Layer 8 of a small transformer language model trained on English Wikipedia (15 layers, counted from 0, width 128). Numbers have three digits each and are written without spaces.
In attention head 0, each number of a token's query is one row of weights dot the token's vector x. The head spreads its attention over the tokens so far by the softmax of query dot key.

Query weights of the head. A number n stands for (n - 500) times 0.00057.
q0: 690348540517470413477331437668490528651574464435539418472510691490752300435496507485375598700704624334642470494489649473441500489541500592665369466509570413421582369512401352405575550432447532531515653493719437273547591462484537712566440422590551453294518497599782482463515531332319368434656513456507429662461095767485359469569534735285432478447441446656531770461581424555559430578410
q1: 583521477510586686393431441682480535521436383378344639438404646448314494488529694406474365600420465500376510491511541739479486585463338437435531407378584450373648610704661436591543482395440521550458477544323666497654564432481687371558364435468467554475568656136129454467544491510500564456473448399546349591734355718334634710581704305558418646370520447560667707629286425488642469493731
q2: 370759322460273543623531720429700545479523484618530690423573509430608369493461626552448422489438341785448524353509434308463361664226654587176732628474637528694437725482496564477487253532479563504365351630147526606257745281500465415439496682662711325546351423315467404728257392524666611366340585472508496679690433588534568602373350251631620682575617536513703427323259662252513459579421
q3: 470490568389451454620564564435549529468318635420521619554506476545402599520543503255713519342410539664435660506620449413468347441637609506474563609581452608485367500674332424431330540646396426443709454658542514668503770629518365610506515692404614570428576453640542490387513520525537385644665315603284418410302588323570525405443545548300569466603547486468573340488761590649346613391466
q4: 636496376496525638627403883510623598710622396566488435673544686606384363755301527579406620762339338623534270519186469607794518636281391536417583590460308517809356601559451376424477527401491630731408651243327462520440505408554641400438245454511761477550454504044770297669397532393480525351569322509678343826495347569486329583272429375491553663258555709801471470426255625495616432713568
q5: 413434425589464482447542459313594606534434468475626547624423421473739516476714448332471596534349490390530687455544473464530371570672525683613426624324713503442472659675528412500315419493306369472251410500788594597401544644395807630615363481528388620319634560542746497464576558592387528547560417706302291483308347497553595355522584589490485486493759320448582386624632437643421466434585
q6: 372376426604489619424493546755416504334511468472479752364545516423727633432869441303812465324450414541809570403665469362477343418533778613551363664559601507333543481496687512364457496579434512410525403573666594555504512466615370530393636439561333691445579677754492492339427296882355479448328640354456548318431625452648563614514537728656438484609713382360429534593500324557355653398654
q7: 616525548500595355543486637512575522590342598639322458487638236636445539395436588485458622506659475616566397278419471642443489694454275355634560389562464690530660362440852674484295574392373598410824531515593530455474531461540492458344466346611445329566422440712224343285424484579522298523542400319520475594585511632455313418712542464681473387590439425609492588386460601252368604473623
q8: 615692568439526394618541595479496560532638548291598170630621712622569511553281605633362528312544520408393584738500484347523601548309361324274473504532568439481407516465376426653682422693560368628565461358530521500263320492726429360586663530381657369673374500178528745651571532222592507774519315542338521532371496316537477273630547357547581766524370496584206368367504780442658349492413
q9: 350291543688479442438589398323629594738696553329528541643334607597434462380649642626587492419364672456416702562427680449389519316637668637554169584544606464493378340462397442504604803529496607507296484579659496483387374622700460702515518546484384508324361460573462496572603551663672378433383605676443607492356557300704670601190544511414605342489819652538447423511421242666606418508453
q10: 347243432527540551523537411394534415667804636278568389657351741627423368706500486378455482506340414303541483675557507353462579262602447603554559609510521463563507503571354263576421588545682504522492732422385657459485611444625463586423568775379398489306580479385648468557548392578484601441411599486682638585571518562445531493335326411609763474500524554486519400497664158684548381508439
q11: 489534500467512570673568611368399415351461408661473612331479558441653438665460349198648589842256504500812182371773470434596223483609586401602701794481376381384698513491556447316305399479423599458278663393385379511469816412266280409550427512606439808401622675496661362391446450410318563193492599380468315688791401808487369550623227419538445362342572533474649704559434329591455469545528
q12: 541428454528364397558568529612554514634592549377329211741575500410651405479381704575339386530788592491021591500663386246613748767515252356538684403530553564536786401563389471700588426440577461658598375470412672237500186528749420514623514580448642214456294328263514815718666693257628346839565433412745293524361510555282518514562714452240387700620258662326255696416332785322420249201359
q13: 447304487624531391446522249327334579702624432381394420459371538654468500616479724311535500409533603485487497697571559586640701393489287497447604588313623427460386467533424615623698541538503400509364529559500713374544454494555365526510497629426506670580453584500523510744656453592597467565388340420550494606530410449572744640432511480350500642371396450647586432411576439779610279461503
q14: 582649533489350652556462369403322336210246197929380672319722548269222798440594264423703291728540443779642391116561410692433241448458380437258645482556432364628310612412420774101517284588300592287426450613323482686611824444236452234225413294754402699742535677805105494193577556767292453541412321709387239164386678418694429674876530216590494583694404649448778594605500709532405874572618
q15: 731658379392560519541289571643383399388449493634510431447697289641541615480349443636480489537721477490446568571416459352658712648372393477380577369665455622938428460578447723500439323511571353487577671582536433530600151515399555303544550329460522199610450485519619557429555503565377641434460267507362358489508621644473464633723476519434360652504513569492362595469594617273274537357709
q16: 448392649595337475437554479237465397722654519364556324747323466390688385583641479569474516467343371471642406678417634397318533337605635512482387491463636405562529443273430399351358318815380670709460787565637617500226730456504474616415586638602674508196340504163582404675284286535441477521584519604703605702463475611530496674335360414561840431550671303413491520317595593741659533299648
q17: 313731302415533586394621346556462698288560516577565564558245329482697408578752598551588390421239518598780327393764622453530464357594407212755444388635823301455464474602491559385437414778544536535405361334291453363622609323291301702278492615174551673732613337589461263584639413716394768638308619752600652416722482602523576565484439646483339209597500548424538543520350338465482333453329
q18: 524615384367395496393349573341543718601487597551630436386626387538761465540514454601405562364528609553543427542337548450517426704541596476664510681513559457474507517496759564225539357487511409587714549558560353552568866622503558666665407474350630400440468239176434563549179453217472471435624536537540368678566546567442510541494485434562396609531590515416387510416695545214395472474372
q19: 694428583637421349929351638407309421464345489489580438497361467355375657413249644574479429249730372585142481510530292424422351552644374532430590454671587386619568555889424549746432533512528416532620478570500609507350385620518284620625560533221466263696285616612465360635512663477532285653592518569496413516487500405521758488448310397621623686532736349580470477405413453357450550370406
q20: 588403430504383548864522384549287558457370608678465451398352484500534402561600555480435435452508449662615474480748278474371547461611475356600675570632558341438770237594438583351433655639679457424462340565571671332500542402547183643454603633506608313535678534387504606452638569715648695294328586339636592636362480519688285553532442233359367367686461551535424553418911579644411346361573
q21: 540543431402556596276436662395464415372488691476512733605454665424579369635518582389473483458474612260438541518486247632517439690295414354602370495347179447432504445580131662582448684533577822672329477487472504205579472212448540400492577647334717513591531263737733254528428634758530469567521492434447259363481327504398749500591836338529445750667548663750792379686364348620460550428415
q22: 683464487543687116579593608404470594505693483475459443464421524339108594437711363664595478400464518383565466457591674461380651436481629523376420333298347526639359420749477454622670602347314650399442235481364419400408423619563273592513534399287617635459601193345719436406779447392580459430626705692585683870475409708724297691492203770549703283247505505423299395120544471470632687361816
q23: 554544767661610434539594133500428468492372395555643449578750717548161467401529395500563456411380520646481676614372338562284443557679331408319386364399356435455524728376588603536488418810391411454452443375500378663381629504615521582476626563550254533472430496658162173568546281672550562667477392423390627376469447334769561504392743308496573617424734530387604574678430388739671532487572
q24: 353409558522439640517582489544564519436379447507486820433522697391406490490198511484429429190277652406286395474391478420444764282323404542544515584483640362581351459462678419470654434548428618476488225492484747346554585766539373592422565795556438551592535496622361576511441365782564344799504405493557580530563504391516460571567528477515800401576576541561833496724372508513472578772468
q25: 346711617709504480474541647665331690560337441551667388580550483437427582416727472496263571468389592355782595545225398638473592552517659484549609651411734245418416629662683520352331451477452724521307673264483525521565581721651442465703613408296443341315565442243504584481554550416518285533465489684376668579633460431299424414500568468477079392711496573480461546772735341571488529382571
q26: 460435487526439475612278377398587473589631516503459347361396389263764457410457493496443510463339421540385441456584497609624479403340655651506550797500514379641559487579352549434497581292510610515478377429640486560630430463433421630291461395579746753441490443272402490484711476598646556404414595655442440637347400641231425476599478620362712343651435719610359540396650566527571540685591
q27: 472563416504424344495464546635620437475312488252254422507397469713523439363662436316496626403517598530536637649496533520521214811401522508448545455564538351354564417333618560662483647345208631560241468658287655645750505566547425578438352367737585426449435451632517530436460515355478380390354578313568712298500394265496359749543634365293229715660528395712422779523721959282750454357683
q28: 542564453714463624341453305538500606457397682464477510437379481581311382587445292533377616408646443642466486454617430534294669669443440532576601519369411422576718601590233562608597609606350361386607373596279377422402256410572515455455584523444551675461598541314394292534511459469541458422593293514429559358148529480757537521408394528203717719504436739679438465408380638604507583579570
q29: 497425481470563273681652520660496724429486459515244496597369525434389582372467759479450386560385456739352304541567434492620188796597425373535566400309721409434420550382500326612428346447333425299355243599275887493468771504526401454500568562618602727492504550492343683638707659644539504463424683382511368429610759587520424465702315449624479446405518556361594396547699253536521279429437
q30: 524582810586535412153496512470427443687348754496567330618556334621301522500386327449543415304626586522598566760387580543352570236457797622392524534390227593485377532563324600656521433508557660674711549521679380788487570528647607563580454360503465320360151579368605471554402485344442519462630360704546382553482348218302383496375487443456613513406272726512425255515709425738547735543442
q31: 587518509457487330613496290567555513289582642661693766397557383749168500709519473397509513460379333448534025446409092435500668641581533203504729490572208371664536721525676601216245385587171432732597402383355467393390543299517538443049624500374380463464679613622455622517481436595684537481309529613636662662555491440393788421391419217703380641410535563514680456463407350606579524510602
q32: 356504681504332118956641375780446310480570356511541492421710508492680332365517447458364762626549500446411515514569428465611348447530393439575770380605362539625643615478638500376574554320500394471574588483348393375313387520380525654301400425537550562345649614525508202580597460353741415454566815461508446378468443500291787257451664658372613394399273372455522622526136531418378394479523
q33: 366430695789200772496592288539512423614303466605496496489428517880332474676272504568521528453520451562622309451704589755700698479578539713431732604566635441343426612532561575514235400535328143442496615666496775507400496631659402476428465561625500303558554686203302652396538274484511691785579349662612532377350512594462469580405387496424443479357495402455385425677558407523373397496539
q34: 529331489635468445362248843630648717485750721521395615544470683390459400544492481552268701340290396395295500493382451331616508643545480557338152536579553496571496429471561203586376300504343419401653413488266524449430434548560568459421485571516251622724613574458439600565536476390585447341603373482489463504679596823472343631514330595564480516274556662600430574585400187423484435577478
q35: 507326512342395280825461484285555525422440550629541552525250440663693280671607387333712307379653625625460610315632492472581345567597504421661694347522512429635313480746430382640433365719463658430331518573487483281690699717439383183317649558428551729588272520425713762203526474500496436534368477217547387632357446552530512346531386537533456435488560083670558372561780473491504630478496
q36: 606586574479402679350646677528454570404756690371554662507370396603661503526385283573550434625215519490521652513425581568584496376547680452648540476350389433566582507304437416341684584457560686530624585485576383516492496279637535334588479397436454630552576342526629713325492414309365633369729558325377614452488549518738270529665468485504266686556458403299524450466622724392569844492454
q37: 555508407411603338611508621440765331318681629366367366679405580532531361390424271323496577781366578514601554346539616406599685574405517455421659564787447465447615496044594434527274571265500630453277346161422372629400652389556504701428469526483566454312533425553568758465640417388298310601437523386454654472663484481202411345545552727552379517228509623255544425691682487577534442517511
q38: 419258704463561414546748538431724416389462479648528474443530656674483555463746469739364489755531616568570588384594576691474554794594621331520508650679389489450481376310377441366461214530508562599492442424722363436543759328305364307700493311532636705311375452515663481543480466482575640380467514600724584458351369574532566605496402588605246292435500396442317515387349566565719538273670
q39: 714512522616526432445669516770489407558461635378536208390664353732398303459407378313410516566555445472504638581471612432343840310625533535341423632511512493328665527491304544866484656557331378437374254325433644452700324561504553538392611377422530307208532602437504303504614542272458511500436420236422569590456386545653302462616608274561379406590106555406462454356568656632622549479559
q40: 701289667648421378474481587707560642377609500456464577437593595417483532420545733298504536359186472422538390500652394412718572460576311588507539458400607394567540195732584480558504414485213252429607763338355638279590359663655175589473726688355557435572541581420496468601400571447567464537427441769440440659575676485541466508400846226637245313520549599520409589618274376630574436656605
q41: 562549438605256554478431706664511540601415534496422319468322576412548610422429549538373761471512724435372473584603468613599705586388688597565429547500504697678230249554435400559331500211541740576714350656752313643392609543571424528480265553738341338520583563345540549523297565357756370559645598422270653577297475613261512568334384613412535504638564702647188299474385417232260526599466
q42: 547488462684455512496430575362653453461504566475500236389638418632385408593753671422545738384689322419394718537580415262407723671295500630374419438662476447452560376864449488651328440382536334426708607562437450570427251703431137500438638383419357286413637450520664468560405553639542579447382416428600517394355421651618477635544571594488605484476549436813171381347332687584570521433838
q43: 533716328567352830295644332504470399641561361525582397459504684659398549710289524402525414765692650692556481378350376609392670615650442402417431355528488515364587562586484592274591452561433441374382577414508685448239198412467521641593489558403237407464728641508585449626439307717312464736496467436722604363465413391561526481544658477566529574296447372267683588478341614575806415541644
q44: 507335586511437480317529185695518900562663529310218534558226427639576423352342488297238616594297437399545452476417496628584433468292385606452638256546461567639528304707641508544643620462371445486407521455479327324580391664543582583488478420432519628512672678327465516338643591605549543516688362379419472496853484477339545512380691617523533386402461602571161546319530293461329402736526
q45: 500533430473454403558531741509636337287608534613436647388676923281611581496479583521689704383521657423331304330552666500693521624605253188460448652515361473650525564735414445569379277405619582537646326526403384562500408300561431504399352652215512357409890831508467442500491562257529244265441523631380377623495558650369457399557517529500518491471652464310531508655289257394393596526368
q46: 561684699311690548374612478469429536432454698450336437411644421375602445563556642504636425545514500635341346401400571368493358464573120468551458237445529600456631433353565633707580522389308276298582465447357432525596508454440579633458599567435586500660316427485418605524756561569436460579312523417514503154616649251515617610523783248546334369522460473319414567500437380549391539428500
q47: 360750781433543585418539550637531570558451631496527613631403383656590365409431270586613463463413596585635449468465881675565370525460780488706541540582575520422734618418458449434433449356492562548312806457478282599568313553711613564427280377335405564441386568324640517418608211421415618310332604572504781413357529556697226545446363790533407331542426342362325480454618728165556384320794
q48: 432470596339524595486239475599337781697450539442496639611344816283623667359552449509205366391412619695399568580357608723599253649527491496560450487655407226287364355542331349671594457459284652395564610337310721310297464385535663336662588504483286638538698537445387279663456511637444527588419555553528296639725589646400589488633594374587622403618349427796285565430698291642833379438496
q49: 519323303414419538594193440480624552672401469352346606483467664433480483451376591578516519533530674426269740584544663384533610462468437767520430333278477425563439493554428569746275596576477296359626533535476618473446359332566622504589500594453568608731581376568403591337551497762400486457594632504447464553789367785504590537472321485544653590447727496783590460392344237496379737750461
q50: 729577319388466458487618448474236701848625462481585441386484466648276588560269484462364641514609378431368403524461292691544570496582303537213512247674601454648365603357772305605479666508451476514434346483348692368571404350481373606444758624590488517537376516467624565316487601442554459361621553727481450573459704477416798751579362544297331669585418518610702374635442308377403515890546
q51: 601586508361564509542448623409310436483395795504484346684513371568519381744208595172549525477491560428570586496832546590378777491409320577212575351485487782460285336589316561785426189430603727519495477241491509496631601438512724529555378556313389711461574504384411500710616691492572500616504421665229462829295448562182402193651468483458669340397347639504500305429706505438660600640540
q52: 482266357480512509273441264239512409641549725569542504397313877467441429500276378569478409607504542793456409504646484476557660538314390471555369350701433373407651447853333283683285850580483663656320631344504535467402402488824626577512429361507500449643453573546620437614613627448592370413504604818634639450528592712410615492608434645451593292600449446638188326519495518243314260513366
q53: 467598582526367568663515520371448652391468453471454462434496647663457609610350749500594407138289602441429336581567523383512425405442492547413512454486426414474437427586370508491663496617642288538694496627487393797416429515569381603631571871393583448563520591496263322404303437590455755679315500470559528277360780677674706242391429402315726582559671487366725466355744339632439599446396
q54: 550460428633608715509522220563399484322432585565457669636465595492320479510426472607351319127373261659470598428458348580516396248462442441563624404333686511481552815766595472487584642389619420500697496335449446371358508820485405554675628607428265728736379296568331340433454358492627573484492320485384514361451612439586595442434735334656593624579664444440663565544344551206381625617403
q55: 537372351232474401491346580513746568472318537364412481630457383488700428514450367371362444425572689422485683507513532358268387399381644520631783619493308508448379351412713471378325611423801476546703748638552433316455491359626492500614682567563446455350745496613516629564496590481550507446701786628303599752246508550384435413440304484236530241448626661734292516430382573226621507767504
q56: 613130546516504571425458249280485625427411284515533535332555606640496844397592594597767476348577696424555415584323332527365668283409521589619289483573601605568459349491598571450558508668370406598714447699792521772238348551568649516504461466785426400561442433770239537373547540419529366470461575398496425459477672430370531628489655391456674369520859421496504484530411329764454416809615
q57: 487535411526548480355386566272437628504652573547553644521595768357483208466431295520333396538356512573575351510600423560412488449388545664617443475535582422493414630612391309570540656474332660778420729594513549369404734671644414364569393228500534448512492659394701386515361483325548471670477756553367280543591665290609567511478413784584629451527566640363170348767308639347496339405297
q58: 493672478571636540377467814595445349442613699489557659569534662469390504486435429553500415213601496427496422527624485474393461559537652570614569792528519593355500481483543460658682512301402512396634525723579389792631479648464614772473585648558329552473428379343527284529349277266514447524568507350397366488383206358395507489316368578600525565473675035707538247719538399570561696558423
q59: 584325306440461321831274405504535591471602341519527561500249656393721260467603567535530710482417479500536662446734385572520294412420452591651846575533454349585730496692575283481631619596550658593406464483415574518564402480396148407647642635387480445571894435500652676386596548472489279379452885380547489388537613528702302573535244583190429361633626333521464605561604818397474414460606
q60: 343394507549441391269517442449521594792543602523523500313486645373615348449315441443477431503675662539528458405543514525597611208387454778429450407340445441541353644391416515673426691511577291373780623477516500532552234632656607791471538510524437504526340674703355474652527614336640165280578507521490542555577585619455455525527655595417566435599570750441472401311472358467394500732562
q61: 520264610638278381317616818470538365492416690606478826591773621476422414521579456749738607482520713603492279479389709412594342605470576548521453513432532443507411363487696316865382439485536640689560769454388761260512444422526341380429549552533489430367267438540425468228249471466678449450461433589659535392433524508740657402481241576264504446608585426572665329474316664464388475407564
q62: 476724434442458824522565621483331569472496492556548319514468669652482496575395545492351440597504647551535372549547312516751504508573402500590405324525528302530312616563606417166570359547529414674745672415430658385313578425436449232628481572510438688561645283058484545646233442519641671466473440684561307431468500231349450803564397269620604470240727359480346465549500566605787562316224
q63: 575431485601485438522211278491511629435603383455585512482626749484540325457412582319407677662492370608477350332651456730619398312517466569489556654591383249455675572500435322783545583551610691431308236580139551607525418591609585543249546410473612633353715642541287688691606692403450455449363796371531322702743639457416496512481702452289517310593650562585417508631451596245508296701362

Each question shows a short text with each token's key, already scaled and adjusted for position as the last token sees it. A number n stands for (n - 500) times 0.0015.

Then comes the last token's vector x. A number n stands for (n - 500) times 0.013.

0 "als": 357569413500619461580429299572540646408509718522352580583546565510535431543607583423556577485539498477464444443541521481543591446487523480511379479410486593460478459480434613500480382402558516
1 ")": 439428322488593460559551329535429549370483718539314458500572466500474500477608643498467612627567505476573443386617592473446659461372587544509466500435473459561466386425552568499376530414399543
2 "\n": 501442446459487445479665437338327426435398784643249548625400433494462512488625463468384455536557504512518514555495565573540509479509568511573552517399473444521321493401505625505399486481509541
3 "192": 462436516459451456384456677337313480507306625632541502722501476496582518414616435336455336647566402570448546605380662431380628484482417553376602444544542665412530491493412481667406473602704302
4 "1": 604396515475555566503511607460359514582460726451456503560497361503492555607567442568474478695556537534476463529603605573443643442514526496473633335339428616421556502538392534734304423588673294
5 "–": 495627529459493502436551517488377365649495571541437605541529548692482475600638465553463383646484493503388542579548444503496572522454369462489548271389498612447623587540387522634495475443555295
x: 557644546439357529610548612560480442493473392545599388428584515426607447456421649427428474480551537587567539560591271340562639525433509611391586558540407378596421475549464631649500456447504473516516465477534461522490350511432400275545601451489456466613489512584467454412441724413451393549404322592504607529456535365518497515496450473495511597518492458599495414485507637450528707400509
To which token does the last token give the most attention? 3 "192"

0 "| ": 510502499462532488541538497455338493615472744675274449583493488512482506328604610505455447603484531419448459491547555598475608508488471605538529493365598507642366508352479574488388527385474583
1 "Conservative ": 418457537499579408512620447421396700523429788440382556524455483554515529510572494399484472515540501577458466526575608548545474450565546531533479591530572654594458454412422520468459484391655554
2 "| ": 438532537515490458395608636448353324690503615651359647621445519531532525361581534436430434561498489406406374576490672548441462468525453527629575504400516519574430429356469508357345461432551445
3 "Joseph ": 546385496623560430523597462407419605542478650494422605569558498496434539464514519364487496530475615538480397436432438526588484641528607406595462581545585534577501482491489640386436590437549552
4 "D": 553530534402435594479508447532453501596593553439395632633533524412648485619559521509495532620515408523566536449620440593620445605561608417449625710507375568585573468557522562588405549452590460
5 "ugu": 514596627481590494401583377420470584478491636468464651526439536563612542592556559545585401577483477485513423464500452634586508652615556482487516607452545562507507480421549532513478577393420533
x: 633602511599497547456410441438367547527463459624466408511584406483566520423506417396419428527545370499449527547466553489456600486461422530391500472590588401460560394543465528547441461541508565402463470596525629344472395749630505568432639406523435399598514588520499526441584434583466438592407453559460448641472499573477532564420602369590511422534401488510430551574550440447514492551427
Which two tokens does the last token look at most, in order? 4 "D", 3 "Joseph "

0 "other ": 315521403546572461600539376502428644442459702481309538575458436529519379373468549350502414541521523553524413514572554557489627423510563495451413526578649554648365416440532621547432531379492468
1 "future ": 395353342465525467604590345441391609442405740520290512583444469546532434422495450348496510530526492491506376525584548592503594370548569544483333539504610547603379446464537592541414505377482495
2 "international ": 565323435414547511553548421472446647479406722511359489554477506538550473400484439427502503521587510535517451602577555552572593471529571573500338457577621519528465417485590490513529542389594503
3 "matches": 596465486405520497581568408379456653376370859574428539578528519489447586564515472393448555462579411579558565509625565496475524493486470545519396465437460506432570439373590499652469382459623508
4 ")": 574581478329537577523582346467432501386439727572359430527562480467451527490571611517448626588518442524590538414661559459423650480358561576522457468424428435525504383387597545569441506422425566
5 "\n": 482586566435528470418613463332338440448359760677296500627390419482437497438620475442346450528536472531547555562524569557564526482483565552533516524414468443522334489375515641548434473460533552
x: 621484545468527472459505593549544563461456701526448465485456477466662492424446456502489491595613476576657496320408618508551326511507557572586485522550489512442513550498434479504486492431572448550484556548558306603526494541513568464410482184596409476491474596618609495413469433461395511478412533457429474485468463510394529505463563634539507449482537448521386504532563437492410522533502
To which token does the last token give the most attention? 4 ")"

0 "| ": 510502499462532488541538497455338493615472744675274449583493488512482506328604610505455447603484531419448459491547555598475608508488471605538529493365598507642366508352479574488388527385474583
1 "Team ": 434420490506615422507544431467405593584472755525356521599507419467507577475549547370406412591529534479525439484555523531531423587524532512576436490474641497636425461426567524441452557475503532
2 "| ": 458519448523548530428465528489341417695578699686273523628524531534523560316509578508391477593544616399408415465562630534464476569460453488581573456349522378631430443372538562457448459528460535
3 "Player ": 521435535593649388490639401294329591542447943530272604623543414611481504508646571397401522493498542424530442459539540492632404570507509470574420631468587461593448565387437539406515543478488559
4 "| ": 468436418482517518419457586468355383675555782688249531598568496582519572356530468547372565512556583342428445485590596490392361561508407424640582494445469402583436486366473469484474432550448501
5 "Off": 495546439505587552490513522476371494551530799546293570620567417576539397517559454609483548522575532357568495459581456566506437495541464430501487572447570542614491619410393454571536485467533510
x: 689505354454449548511342675488360553560512540558472526556427480362476608447280502444428430452552581559447540360447439456510522682441494495467536567469551543451529459410617569378499456345499558401411365647446514435524443616565488470630566365556455414473445523551320558503663550641370464542625513524602487536502513595452560434546568574493467526531587484640436588553403476536581381501446
To which token does the last token give the most attention? 3 "Player "

0 "is ": 344472510491530400583571385473398537407415740596326405604449398391424465428664581433416427498426536510517466519496489504560662491425519504496436451433533540475396554420522549462387559351464463
1 "an ": 477412485447506558624569498415459452559433611535468397545522413498458504456448565454595368617547647487541474577487469547410636426428553416426436380540607524603396502481505611558350620450451493
2 "Australian ": 555405510494552434504527427486430534580422663574322472528489535544481516317559461491479448563596542571439486511550543485558537496510503523516445401493604506606461465473598449439479544371549535
3 "professional ": 614478516415544466497549419421476547513432736571306493491491554559414515420439443469455448466618568470446516516581590524524495521519437513548307406591519460493477515404598369452482530391535425
4 "basketball ": 524524527406574399499549370364436652471417863582370443551494475505420550378418436474463551424599619502501457507514609548549478548523432569561337369567601382476420416343531421439465496414589502
5 "player ": 515544613434634416458500475378426596537458909665272534478458477531392505402413457435416522432620622431496412509562670510485442549533439549615347466549562424481389432306489427352468447430532479
x: 547495448559461492608454514406434594525564333590389507466645450559535513495474473544460480678535568529472576493584425486652556650518522444372492603419628480574599512369567488606476471349435451392465531559453486541493517434373517578534481249682424509608397579569440421500463544595499500445443475392520478519469538511464572375450669509465474574492505569500459521425417524421385428502497
To which token does the last token give the most attention? 5 "player "

0 "760 ": 387570502485582398627478431466422566529458676531381643475458581512569519477447404444573532521581481583521577568534594471473649491481456536514502423478531457561479456466428650553536429458529393
1 "|": 359399363538526469573570344505370554442558690434294607521510468448638407489562628517411516546488623542476456432456596491658627532362499551495478535409508470455483406450579573584496478488526501
2 "\n\n": 588449358330367426542676380304233465334280856703316485566395443511557544438620530461438409561593451463487500545452616561518553531469461570483472469418541489502346565341597582510427474419538544
3 "187": 508464459474496451412515568294306503453416665631515456677514573514566468361631502446488385591490447634416512597315692489452624489488418567354545468452561545478513443439490592486576448560693478
4 "2 ": 542492490411600444475599493376306532501421736560391461468371413565471574424506467599473393594534503565395498539512679612349626556570490469461503389438579587456436397464575511605353498418649430
5 "Canadian ": 432641527512599566515503470496381549628429695559288522573472529588485472364525419505454465583650544571420532562600515505615555557554491558599393363460639581534446379510580514530502532322625526
x: 527351354517477428532603492466474410490526419539513472440534564467489499484363537391563550764599421560444471612572391388538629610493416579465439422510585459568574481428387600549462532481599542478550450477388487578490495437409582397491490291534452412582458484523426485500466565553435408490492462553586449524337559581501491485510636521577463551555585542534513485426587483579492559445492
To which token does the last token give the most attention? 5 "Canadian "

0 "next ": 323582509564546449623575370497445656470455649389326582451460506532555449568505494373481546451546457547628454562653504454519573389452585550349460626553517533499501524475438562539530405410442463
1 "match ": 376391425461526320541557392440482710423395813530408542455434439470428510458469441389421557461613516524613515511619585500568466486567516643511405503547525541447455422408418460520471465452588497
2 "for ": 597383548512555545556483481491453469517477680567406431578440430394501424374458462495457604489412486514525514483634528524404608554582461535457396551519603545493388352416459504572450444463513570
3 "the ": 530529494541541543556459551521447390723524504558418517629496400445524324321354491364411447495499619464556485564581496388372602473509523646372437478586554482561436349555463524588510419479638552
4 "following ": 562545499458484502515537447458435508573445602482424644525469498568535368531442514395446616444423486513628539459550491350523518486488461666327463583577469488367584469481417438628580343504518439
5 "off": 486558461483533544470518424452420567412570711437482608527672453592575479550553400477392638545436517452582538459560404543528481428499450526442459572512566530497537573404349434661632421479600491
x: 694629316452415506469374635573383579547397544552531452399381440394495544520467558493396485471575634463467390488453463479487463578493567577435497628588552495511591464397536544417497419405473514429399430526454519556467555536598673488564572367556515589475428527475425535563641553622422430557638397465546451557447389574324494402441511581537573643513588341437433550605411430604557484509495
To which token does the last token give the most attention? 2 "for "

0 ": ": 426477503422551480490536491483411486515390633714350377527418498518522499319589531426573449623556450532463480489489546665490640603511469565487398410378621529603368432342526570462391527397438554
1 "Aim": 422429505611574536474540522567437575504471564510393599576557446534634492536590519397513466655546525486616408365604362622581562607511657500442458532454510630486612493514520419545375593433414396
2 "é ": 397359455551490439496577433466428597540517669504334598517458483537531544513556555435560450514489519522477403466548503613620539636615536500542455543524586618498519484436502497427455611440559511
3 "Bou": 608393445483474587461506381512534622585437601471488623472585509586570452529593553438528409570458469522526470414504426626651527667517519518541508616443531591555540485439486592541410573431592485
4 "cher": 607554536468493535554500335490445689488543706477512631387606542557495574563483548588471481682531550465441379352558486592572542616547475478462488613415477574448573421437474539608370459366557512
5 "; ": 478554517558572487391498522492426328583525469641367547569406552583531536378523613463550437551604585456278473477572587627432442470583582402534467451385484507461467427394478460443409540433413544
x: 634548501510571472529463495387501476481492379523481331489466439451571512420597472602512396750502561448670489293492540472525491535500531489532434508536450523451562459520499596410506530584449518369379544400493398452512487545529472478492474332478494449498618500557453587417514470504387497561495527550472475559429556415564554434591416476517453453689418590470463610509483536540482616487527
To which token does the last token give the most attention? 0 ": "

0 ".": 361588658496538435634468397500421489391477706561174499515565593444479468392614516519522543566500514515467500472512540483539717512411461598456459543403495550532526527531489575548560508377467580
1 "8 ": 376522476601543307626550429469358589477474720524210636362443551588509464470437487518533612378513563526470533521582655384372595470480487491433575578555483499547501537528390523510561432450455501
2 "assists": 563449496443532449648506318419414643370430918517286596504469515576483514586516493461487586460584461473559542514587519562557467538490454478476348591461564558444522475395436518515458355424494567
3 ", ": 638411505540580506557503405453378551441399745607348528522455495499500385408617572429376505534536479479518555465527563524604559592451543486495380551454506543523375434316474636475461417401533556
4 "and ": 539560469438523544548439514452375470561525672534307521541479388515519358452615597421408517606452579502490485494560490473446543505469632463439507595474569579515419444404435612465478524321566607
5 "1": 688627548424455537519447503462417431659561580471347571569563530460525379551576550429513516574526603597490531592597661406537587527435571500478747495360369499485556524496426614633556431537612459
x: 539505518594403415532610619386457493542378499596497412434524481529495592434400522501462470616379567551400452450661578486630480480396486441575587601569499475528469562542571426412555476409583382315589670373371556592474632638533477370544466271480464465547589433470480521340473503582381484551468525574490613488427577567542419537432500447575553518504575500514409450556417481480445621472520
Which token does the last token look at most, and with what share of its attention? 0 ".", with about 30%

0 ",": 395639643442578447602517483573503468452472584543347488578587572517485394344556516504555499500592552478541522448501508428522740514346422615523397452422522522562426456600452614573514501523422492
1 "0": 419509453480502504459467444552507535511534546478330584503530602527520478569603536453627533599530513617530513506525550410452651427308472520486577495528444590509637562618401500592536483537473350
2 "29 ": 395442505474555315549536445453415588526500750510311752481466536709489580429449391514535529402638595488465550500527676413403563450492398550498547468523590573488582456467433509524567425553585386
3 "|": 642411411393543457556592339473374582397530721426330589508592436450623428474562618488412496613488625494477417410431603457637634552347474548500457540414500513445534421471579536623471501503521466
4 "\n": 583548561456564478484673446322286519381360771592288594621404456577524495506622549426462446603608517495474524548462535566555530476438541442499530540454552518502369524425520594560440546501511516
5 "| ": 473560459466434549492540658572345342767518623553329541683524309497451490459496601422411419680420560421493456499567490466465515455360515454646578506468555569478495514508472525680296540469552475
x: 563672496505531538474519635515575430496440587545567554590529485448452611511405486478461491631346545444648442280458493496495393477471377549427545505381465555447416562443512583566438483479464528531642525503567381559510530414405600493493553289554483470513454400496499533425547594471374486428561354535412464538457592645391480511560532470530445492452568502560592490545500522515373743598481
To which token does the last token give the most attention? 4 "\n"